Layer 6 of a small transformer language model trained on English Wikipedia (15 layers, counted from 0, width 64).
A neuron's activation on a vector x is GELU(weights . x), where the dot is the dot product.
The model reads these tokens: " Mon" "tal" "b" "á" "n" "," " the" " other" " two" " being" " F" "i" "est" "a" " (" "1" "9" "4" "7" ")" " and" " On" " an"

The vector x that enters this layer's MLP at each token. A number n stands for n times 0.039.
0 " Mon": 11 11 28 3 -48 -40 4 -72 62 24 -40 -7 3 -22 19 2 -9 -48 0 45 58 2 49 17 25 6 -20 17 -23 38 36 -36 -30 -43 25 31 -36 28 -11 -12 -19 -9 45 16 2 41 -57 -1 -27 -15 -14 4 -13 -40 -5 -15 20 10 -18 0 -5 50 0 33
1 "tal": 31 24 31 -30 -44 -41 -11 -27 42 10 -58 19 4 19 47 13 11 -57 -4 43 -3 -24 -18 -25 41 4 -2 27 -44 48 26 -10 -5 -45 55 3 -34 39 1 -35 2 -17 18 7 38 44 -14 -18 -4 -47 -2 -16 -16 -22 -33 -27 3 34 12 -5 20 52 35 -9
2 "b": 11 11 11 17 -54 -45 3 -17 14 38 -16 12 -5 -10 36 -6 4 -80 -24 71 20 -19 -6 -26 37 20 -33 24 -9 41 9 -1 -14 -37 44 26 -39 45 0 -23 -10 -28 7 25 9 49 -16 -44 21 -41 5 -23 -7 -24 -6 -31 4 -9 -10 -3 46 75 12 -7
3 "á": 25 14 47 -10 -38 -33 25 -16 15 35 -66 16 3 -11 31 2 21 -70 -23 36 26 -17 -34 -22 46 39 -14 10 -22 27 18 9 -43 -41 8 42 -40 52 13 -20 -20 -24 29 15 25 34 -8 -67 2 -21 14 19 -9 -34 -29 -12 0 13 -2 1 11 46 23 18
4 "n": 9 30 27 8 -52 -27 0 -12 34 32 -41 14 -18 8 27 -9 30 -83 -20 49 39 -26 -30 -25 44 4 -50 31 -24 38 20 -5 -7 -31 45 34 -29 43 -2 -25 -22 -7 33 9 39 50 -5 -41 20 -12 -33 -4 -25 -10 -29 -31 -18 25 -17 -2 25 45 35 -22
5 ",": -7 36 30 6 -35 -9 0 -33 28 20 -44 26 -20 1 47 5 22 -50 -22 34 38 -10 -6 -27 46 0 -33 27 -30 8 35 -21 1 -63 25 46 -15 19 0 -13 -25 -39 56 43 22 72 -7 -44 -28 -39 3 -11 -14 -38 -12 -7 -10 40 -10 -31 6 33 10 12
6 " the": 11 21 37 -4 -30 -8 -14 -58 23 20 -45 22 -20 -41 37 26 16 -51 -17 41 18 -15 -5 6 53 5 -3 5 -40 45 15 -38 -4 -52 28 29 -25 46 -10 -28 -2 -45 28 24 53 55 9 -22 -27 -36 -11 -15 -18 -33 -22 -9 0 20 9 -22 24 55 40 0
7 " other": 11 2 28 -32 -13 -14 -6 -41 30 18 -38 15 14 -20 56 19 3 -50 -8 38 -2 -50 -23 -18 36 9 -18 -4 -38 43 21 -9 2 -46 38 15 -21 19 17 -5 -27 -39 39 25 53 75 -28 -20 15 -53 -21 -38 -5 -45 -25 -6 35 16 15 5 15 49 10 9
8 " two": 3 1 38 -12 -32 -13 -19 -68 32 27 -40 22 5 -18 30 12 25 -37 24 42 9 -30 -21 -24 28 -7 -20 0 -39 46 21 -9 -18 -48 43 35 -34 10 20 -8 -32 -42 35 0 68 68 -23 -11 10 -51 -13 -30 -18 -30 -21 4 20 18 24 -1 24 48 8 1
9 " being": -10 37 34 -3 -43 -25 5 -47 17 25 -47 28 14 -26 33 4 23 -60 7 13 32 -11 -7 -11 24 -3 -44 2 -14 55 22 -33 -23 -52 38 27 -32 5 25 3 -15 -40 24 34 22 89 -3 -12 7 -37 -11 -13 -39 -40 -7 -29 2 25 23 -19 17 43 10 22
10 " F": 16 18 -1 -16 -43 -38 11 -47 34 47 -45 -4 -4 -17 32 11 39 -41 -10 55 29 -6 9 -6 50 10 -35 25 -10 40 24 -29 -14 -32 11 22 -54 23 20 -10 -39 -16 21 19 36 50 17 -45 11 -17 19 -19 -44 -45 -2 -16 16 17 2 -55 4 63 0 -7
11 "i": 9 -2 10 -23 -42 -44 32 -41 29 51 -53 7 8 17 36 10 27 -87 5 13 24 -6 -20 -16 40 10 -30 14 -26 25 10 2 -28 -48 23 29 -37 37 21 -22 -7 2 48 21 26 52 -1 -40 19 -2 -3 -16 18 -28 -19 -41 -13 26 -2 -29 23 50 28 -25
12 "est": 39 22 18 -34 -47 -23 9 -3 30 51 -34 20 -3 -4 46 -13 22 -75 -17 25 6 -8 -29 -18 39 6 -31 23 -24 23 12 -4 -6 -41 58 12 -32 15 6 -45 -23 -2 30 35 29 60 8 -23 -9 -46 -15 -7 -24 -31 -16 -21 10 24 8 -18 33 70 -3 -26
13 "a": 13 -6 34 -16 -43 -24 4 -30 20 50 -53 16 0 14 25 15 41 -94 -3 31 22 -15 -11 -33 47 14 -31 20 -24 31 -2 -10 -6 -57 40 29 -19 29 26 -19 -31 -24 36 27 41 41 9 -47 -1 -12 -8 -3 -13 -23 -23 -21 -20 11 -10 -3 39 48 24 -18
14 " (": -5 37 21 8 -39 -33 20 -52 25 4 -48 4 -6 3 33 8 33 -51 -32 40 36 -12 30 2 68 -14 -36 45 -32 33 9 -22 -33 -54 17 35 -39 5 17 -23 -30 -29 33 21 15 71 5 -29 5 -45 8 1 -13 -22 -29 0 3 19 16 -19 -3 38 9 2
15 "1": 14 37 7 7 -59 -20 13 -50 28 22 -39 6 -13 0 36 12 20 -48 -10 41 -7 -1 2 8 37 -3 -35 27 -29 -5 26 10 -31 -50 43 54 -32 43 24 -39 -26 -15 19 22 47 60 -5 -20 -14 -34 5 -30 -25 -45 -15 3 -22 16 14 -37 5 63 35 -5
16 "9": -3 40 25 1 -45 -28 24 -29 36 26 -52 8 -13 5 28 10 23 -49 -4 36 2 -9 0 5 35 16 -35 18 -25 5 21 10 -28 -46 51 27 -17 32 20 -49 -25 -28 22 38 47 57 -1 -35 -20 -41 -11 -12 -7 -45 -20 -12 -21 3 15 -40 8 67 50 -16
17 "4": 0 36 27 -10 -50 -35 12 -43 27 17 -45 20 -17 17 21 8 30 -51 6 53 10 -2 -10 -5 35 -3 -42 10 -19 1 21 17 -24 -46 40 20 -25 27 28 -34 -28 -32 23 27 61 65 1 -46 -25 -28 -13 -19 -8 -33 -21 -18 -10 14 19 -22 10 64 46 -9
18 "7": -14 27 32 -6 -55 -35 11 -33 36 25 -40 16 -24 8 12 4 39 -53 -2 46 15 0 -9 -16 42 4 -39 2 -24 5 7 14 -20 -42 60 12 -13 19 18 -37 -30 -40 21 31 57 62 9 -45 -23 -30 -14 -11 -6 -37 -20 -22 -2 14 20 -9 23 63 50 -10
19 ")": -1 34 17 -18 -36 -42 -7 -47 55 18 -46 50 -26 13 11 3 38 -56 -16 27 43 -3 7 -13 53 -11 -44 12 -28 17 22 -12 -24 -47 36 18 -25 -3 2 -19 -42 -43 36 31 34 65 1 -26 -7 -37 -3 -5 -19 -16 -30 9 -17 32 17 -10 29 48 21 8
20 " and": 7 45 32 1 -25 -27 0 -34 37 25 -34 37 -24 -33 23 22 13 -65 -20 32 32 -11 1 -8 40 3 -32 0 -35 32 32 -27 -4 -46 9 19 -19 31 12 -24 -11 -44 38 28 46 95 21 -29 -27 -10 -2 -25 -26 -38 -7 -8 2 31 -1 -41 21 33 -27 -11
21 " On": 6 34 42 -3 -44 -47 4 -43 22 30 -37 -1 7 -47 49 16 40 -46 -28 54 19 -15 4 5 45 18 -13 31 16 41 -4 -25 -15 -43 37 21 -35 11 22 -36 -41 -35 27 13 46 47 -10 -30 5 -6 -12 -13 1 -55 -16 -5 7 28 -16 -35 18 48 3 -25
22 " an": 3 8 34 -12 -41 -6 21 -30 30 -1 -42 23 8 -38 32 23 13 -61 -5 19 7 -31 0 24 69 20 -10 25 -26 37 2 -53 -20 -44 45 25 -23 10 -10 -42 -2 -63 20 18 60 68 -8 -19 5 -12 -25 -9 -1 -36 -37 -12 5 28 17 -12 12 35 22 14

Each question shows the input weights of one neuron of the MLP. A number n stands for n times 0.0085.

n20: -27 -14 12 0 -9 36 -7 31 21 68 -32 -17 -37 32 42 -12 44 21 -13 -29 -13 -1 6 -13 -11 -32 -14 3 -28 -34 24 20 15 -29 2 -25 -6 -18 -2 -4 0 27 -9 -4 -1 -9 -9 61 1 20 -31 16 -8 13 -6 13 17 16 -3 -12 18 -29 9 -37
It fires most on token 12 "est"

n58: 19 22 -13 -4 25 29 -22 -8 32 7 -10 7 -1 -28 0 1 -19 58 -6 -28 6 -2 22 27 30 30 20 0 -14 -31 -28 -1 35 -4 -11 -1 25 9 -55 19 25 -15 24 -3 -21 15 -14 12 -10 -18 16 -8 10 -15 -26 -22 -1 5 -47 -33 3 22 13 -48
It fires most on token 6 " the"

n224: -28 -49 36 -5 -28 -35 -35 5 4 -43 -9 33 -11 13 -12 39 -13 29 15 -43 -10 25 26 -35 -1 9 -1 30 12 -14 16 18 -53 10 -8 -53 42 -5 45 28 -18 -12 11 10 -12 -16 1 27 -11 -4 -13 -52 -7 17 -30 -26 16 -5 -25 25 24 35 29 3
On which two tokens does it fire most, strongest first? 18 "7", 19 ")"

n134: -28 1 -50 8 28 -39 39 12 39 -6 1 -14 14 -13 -16 -3 -37 39 20 23 49 -5 -31 -7 5 13 -26 23 -16 30 -22 -8 5 -3 4 -51 22 -7 -13 17 -35 3 19 14 15 -46 29 33 -21 29 17 -25 -14 -43 -20 31 -2 3 27 -28 1 -2 40 1
It fires most on token 10 " F"

n72: 37 -54 6 -20 -20 21 15 0 -6 -25 -35 27 -21 18 -37 34 5 25 -53 14 44 18 -11 7 10 -2 23 7 -29 -38 7 -5 -10 1 -11 19 -29 -3 19 12 -7 29 -32 -17 -24 29 22 23 17 -17 12 15 33 19 -5 -5 7 -46 -13 2 -1 -4 5 -6
It fires most on token 14 " ("

n115: -6 20 -6 -21 -2 9 -41 23 41 2 16 -1 -10 -20 22 -21 -17 35 26 -10 -17 -26 30 -4 2 50 31 -7 -27 25 -13 16 -11 -10 -2 -10 -40 24 5 19 25 -41 -3 -7 -13 -30 -2 -56 -3 37 -6 -3 15 21 13 -7 -20 18 1 -10 -4 9 -22 -1
It fires most on token 3 "á"

n110: -56 -16 36 5 13 37 -7 -13 -15 3 22 5 13 45 36 -15 6 4 18 26 45 -42 -28 -16 27 -1 -33 -7 -5 7 18 0 8 -14 -24 -4 -16 -22 -3 -2 8 29 -19 7 -39 -29 23 4 -18 -19 -28 -3 10 -37 28 22 20 2 23 6 -6 -13 -30 -3
On which three tokens does it fire most, strongest first? 5 ",", 7 " other", 8 " two"

n211: 26 33 -6 38 -18 19 20 46 -31 18 -15 -5 14 -2 8 -30 -19 -9 -21 39 -17 -29 22 -33 -15 5 -17 -48 -3 -12 24 -8 -1 -9 9 10 -37 0 29 -13 24 31 -12 3 0 -32 20 -8 -17 43 37 -3 -16 15 8 8 9 30 -13 8 35 -27 -14 -25
On which three tokens does it fire most, strongest first? 2 "b", 3 "á", 4 "n"

n216: -32 3 -5 14 -39 -19 -15 -31 -1 6 -32 11 22 8 40 -40 -38 5 27 -39 0 6 7 8 14 2 8 5 8 -11 6 8 7 -18 26 -1 11 -15 26 1 5 11 12 -10 -22 -35 17 3 13 8 6 51 -33 8 0 4 18 -15 33 -12 -13 -2 1 12
On which two tokens does it fire most, strongest first? 9 " being", 0 " Mon"

n124: -13 -1 19 21 -14 11 -44 -13 9 36 5 6 11 6 22 11 -3 12 8 -4 -2 30 -8 -31 -4 -2 -3 1 7 8 9 -5 -7 38 -38 -40 -17 5 -4 -23 3 5 -6 -15 2 -26 11 -14 36 12 -17 7 32 -50 -51 15 9 2 16 -8 6 28 -60 25
On which three tokens does it fire most, strongest first? 21 " On", 10 " F", 8 " two"

n187: 14 21 -25 7 34 -2 11 12 5 -25 -9 8 1 22 1 -2 -26 -26 5 3 -4 -12 1 -23 -19 37 17 11 15 -10 34 32 -9 5 18 6 -18 -12 9 17 -19 -9 -34 1 21 2 -45 11 -12 46 -20 -28 1 -17 22 -15 -33 1 23 30 -17 3 -8 2
It fires most on token 17 "4"

n139: -36 -7 -22 25 3 -2 14 43 -12 -28 -34 32 -18 -29 14 19 -30 25 -7 -27 8 25 23 20 14 -8 16 4 25 -22 8 -2 18 -40 38 3 18 -20 23 -6 -21 -1 34 -18 18 -28 19 12 22 6 -7 -31 24 -11 -7 21 -37 13 -8 -34 -51 6 31 -6
It fires most on token 16 "9"

n246: 51 24 10 -27 12 26 0 -20 -1 16 -1 -3 -38 -32 -12 -28 19 11 -17 -27 -15 -16 26 16 -8 14 -23 26 1 4 -2 11 -18 -20 1 -5 -4 5 1 18 22 0 17 -12 -6 5 31 -11 0 23 -15 -15 23 -2 23 8 -18 27 -17 24 0 -41 38 -15
It fires most on token 6 " the"

n238: -25 -10 -18 -28 1 27 -21 2 -1 11 -20 20 -11 -5 38 -21 -17 -12 -19 -27 -5 3 9 29 -16 12 31 39 6 36 12 -16 8 -6 -8 21 2 16 -8 -5 10 -2 -8 -26 -18 -5 -8 14 19 21 -12 -37 1 -7 -22 15 47 -1 17 -24 33 -34 4 -9
On which three tokens does it fire most, strongest first? 22 " an", 7 " other", 6 " the"

n55: -12 -1 12 26 -16 -8 -16 27 -26 -3 -4 -10 7 -5 38 -23 -2 31 4 25 9 -27 -23 -30 6 13 8 -1 -31 -1 -1 -24 13 -11 -5 -6 4 16 3 4 -14 5 -1 -28 -21 44 42 -4 -39 -4 2 32 44 16 35 -26 20 17 2 31 -7 -21 -34 -3
On which token does it fire most, and how strongly? 5 ",", at about 0.79

n252: -5 2 14 -5 0 29 -18 0 -12 -15 -8 -42 11 -36 8 -2 0 -5 -20 6 -16 -25 38 -3 -17 11 10 -5 -9 27 5 -4 4 5 37 -21 13 -23 0 55 -41 -26 -35 46 -28 2 34 3 11 27 -7 11 -7 -20 -20 25 -35 -2 -6 73 -7 4 -4 -49
On which two tokens does it fire most, strongest first? 21 " On", 7 " other"

n232: 7 -1 5 29 -13 19 4 -3 -16 -5 -6 11 -43 -25 32 10 -20 -4 -13 4 -32 -25 9 -23 12 48 -6 -27 15 6 -30 -38 36 5 -13 -39 13 10 6 4 -1 -20 35 -35 -12 -21 20 31 -8 0 1 -9 -11 13 51 15 17 5 -18 -8 -11 24 9 17
On which two tokens does it fire most, strongest first? 6 " the", 20 " and"

n35: -8 -6 43 -8 18 -4 -14 17 -3 24 -2 -26 -33 -18 0 15 0 -7 -35 20 31 -39 -30 -28 -33 -21 -6 0 10 -11 22 13 -16 1 -18 -5 41 -7 -10 -9 -8 54 -12 -2 68 1 13 12 -38 33 28 16 17 -14 15 -28 37 -30 13 45 20 -12 -18 -47
On which token does it fire most, and how strongly? 20 " and", at about 0.28

n194: 12 -8 -5 7 -10 -36 -24 -1 3 32 -9 5 -20 -14 40 -17 10 -17 16 -16 -30 -43 -8 10 8 -2 33 11 -11 3 8 -10 34 6 -13 2 12 13 10 -21 17 -4 -31 4 8 -21 20 -9 39 27 -13 11 5 13 -3 -3 -5 20 -16 16 -21 -39 5 5
It fires most on token 1 "tal"

n158: 4 -16 7 -23 14 -9 -1 -6 4 31 -41 19 -20 19 3 9 19 40 2 4 -27 -62 -44 -9 -24 -25 19 -6 26 -1 -19 4 -48 5 14 2 16 4 -12 31 27 -21 -20 -30 1 10 -17 1 2 23 15 22 6 -15 -3 4 31 26 32 -14 8 0 -5 -19
On which three tokens does it fire most, strongest first? 8 " two", 7 " other", 1 "tal"

n19: 13 6 1 -6 15 30 16 6 24 11 -26 -11 -17 1 22 8 5 5 -38 28 -26 6 16 -35 -37 7 42 -41 -6 -2 18 29 -21 17 5 -19 19 1 -18 0 34 -24 -18 21 -14 17 25 21 -15 43 33 -1 0 -16 -34 -3 -8 23 -33 -15 45 -6 -33 -22
On which token does it fire most, and how strongly? 20 " and", at about 1

n9: 15 10 19 -4 -4 21 14 5 -29 -38 5 -1 6 -47 20 -4 -32 -20 -26 -32 35 28 14 -3 -9 6 -19 28 3 0 -4 -14 18 20 35 24 8 -26 34 11 -20 -41 15 -21 -15 -44 17 30 2 -1 46 0 -18 39 -39 13 -14 -26 1 -36 27 -3 4 2
It fires most on token 14 " ("

n121: -5 6 -5 15 -10 17 -22 -10 -5 1 22 3 23 -9 4 28 6 34 3 1 10 -24 -6 -4 -25 0 -23 -20 0 -14 -13 40 -28 -40 3 -51 -5 -25 33 25 -5 6 18 21 18 9 -10 7 -1 36 -31 -4 -22 32 -3 25 -10 -54 6 -26 -33 19 14 -5
It fires most on token 17 "4"

n70: -1 43 -40 21 -7 -15 50 16 -35 -3 -26 11 -36 -13 45 10 -44 23 11 9 -1 5 0 36 6 -12 2 32 19 -22 -10 46 -24 1 24 -67 4 14 15 28 -39 -40 36 9 5 -12 -19 -11 0 45 -40 -22 19 21 -37 38 -33 16 2 -11 -7 -45 2 23
On which two tokens does it fire most, strongest first? 17 "4", 16 "9"

n81: 13 -40 25 14 7 -14 25 31 -37 21 -21 17 -35 27 -27 3 -11 16 12 31 18 4 -1 24 1 22 8 -37 -31 4 37 23 -38 -13 -34 6 7 7 -22 -15 -3 44 -33 -11 4 -29 13 -11 -10 29 19 14 43 11 -39 -32 7 16 -14 -22 27 18 -34 9
On which token does it fire most, and how strongly? 3 "á", at about 1.4

n173: 13 17 -34 55 1 23 13 -6 3 -47 6 -14 3 -21 35 -23 -19 0 -27 5 9 -19 14 -1 6 9 33 -24 16 -37 7 13 10 -3 -5 33 13 9 6 -3 -10 -7 -30 8 -7 -11 29 27 42 -13 37 8 -33 -23 -3 -6 12 -19 -18 -20 -3 13 -15 -25
It fires most on token 15 "1"

n151: -42 -6 -1 -29 47 26 1 -28 -4 2 -20 -47 -5 22 8 -23 -21 37 8 -7 18 -7 14 21 5 20 -29 28 -34 -35 -6 -5 11 -22 33 24 -6 0 23 10 -8 13 22 2 2 -18 -23 -22 -19 -1 0 37 -7 -10 6 17 -15 -11 0 15 15 5 -10 47
It fires most on token 0 " Mon"

n66: 15 -7 -4 10 -8 -15 -6 -16 11 1 14 -15 -6 17 10 7 -54 0 32 -23 -15 -25 18 0 6 20 -52 3 30 -10 51 37 -41 -19 5 38 30 23 -9 8 33 -6 -9 -12 11 -13 9 19 18 -8 -12 -20 -5 -21 8 5 -34 -44 -9 13 -4 -8 5 -4
On which two tokens does it fire most, strongest first? 15 "1", 16 "9"

n94: -1 -5 -35 3 -18 17 -23 8 -8 13 25 -31 -8 25 -3 7 -8 30 -27 -5 14 -11 -6 -4 -5 30 -33 -15 -10 -20 -15 24 -28 -29 -7 11 -5 -41 29 13 -14 7 -20 23 25 -9 7 -21 -11 27 -13 10 -21 -9 7 -12 3 15 -7 30 9 33 18 18
On which token does it fire most, and how strongly? 18 "7", at about 0.96

n37: 22 2 14 38 -18 3 31 -14 2 -8 -20 27 -15 33 28 -33 8 37 20 -3 1 4 -15 -43 18 62 9 4 34 4 13 -17 -38 15 -44 -22 -4 -44 19 11 24 -3 -35 -24 35 -23 5 -11 0 -15 12 -27 -7 -4 -10 -2 -29 -44 -9 2 7 -4 -35 10
It fires most on token 3 "á"

n41: 20 0 -44 13 -48 10 0 16 2 17 7 -7 -6 13 -12 7 -26 28 23 -20 4 -12 54 43 1 13 -44 23 -12 -31 11 1 11 -23 -13 25 30 3 9 6 33 27 24 3 -15 -10 -4 -1 37 26 -11 -33 -51 -28 -21 14 -2 -23 -4 -50 -35 -10 10 -3
On which three tokens does it fire most, strongest first? 15 "1", 10 " F", 0 " Mon"

n204: 22 -15 25 -18 -26 7 -16 46 2 -15 -15 -9 4 -14 11 -43 3 28 -23 -13 -12 -26 -16 -4 -18 -14 -4 -11 -7 -29 -4 -23 -25 16 -4 22 2 23 29 3 29 10 30 -22 -29 3 20 -5 -24 7 -18 11 33 20 -6 -10 -37 33 -12 7 34 44 -7 -3
It fires most on token 12 "est"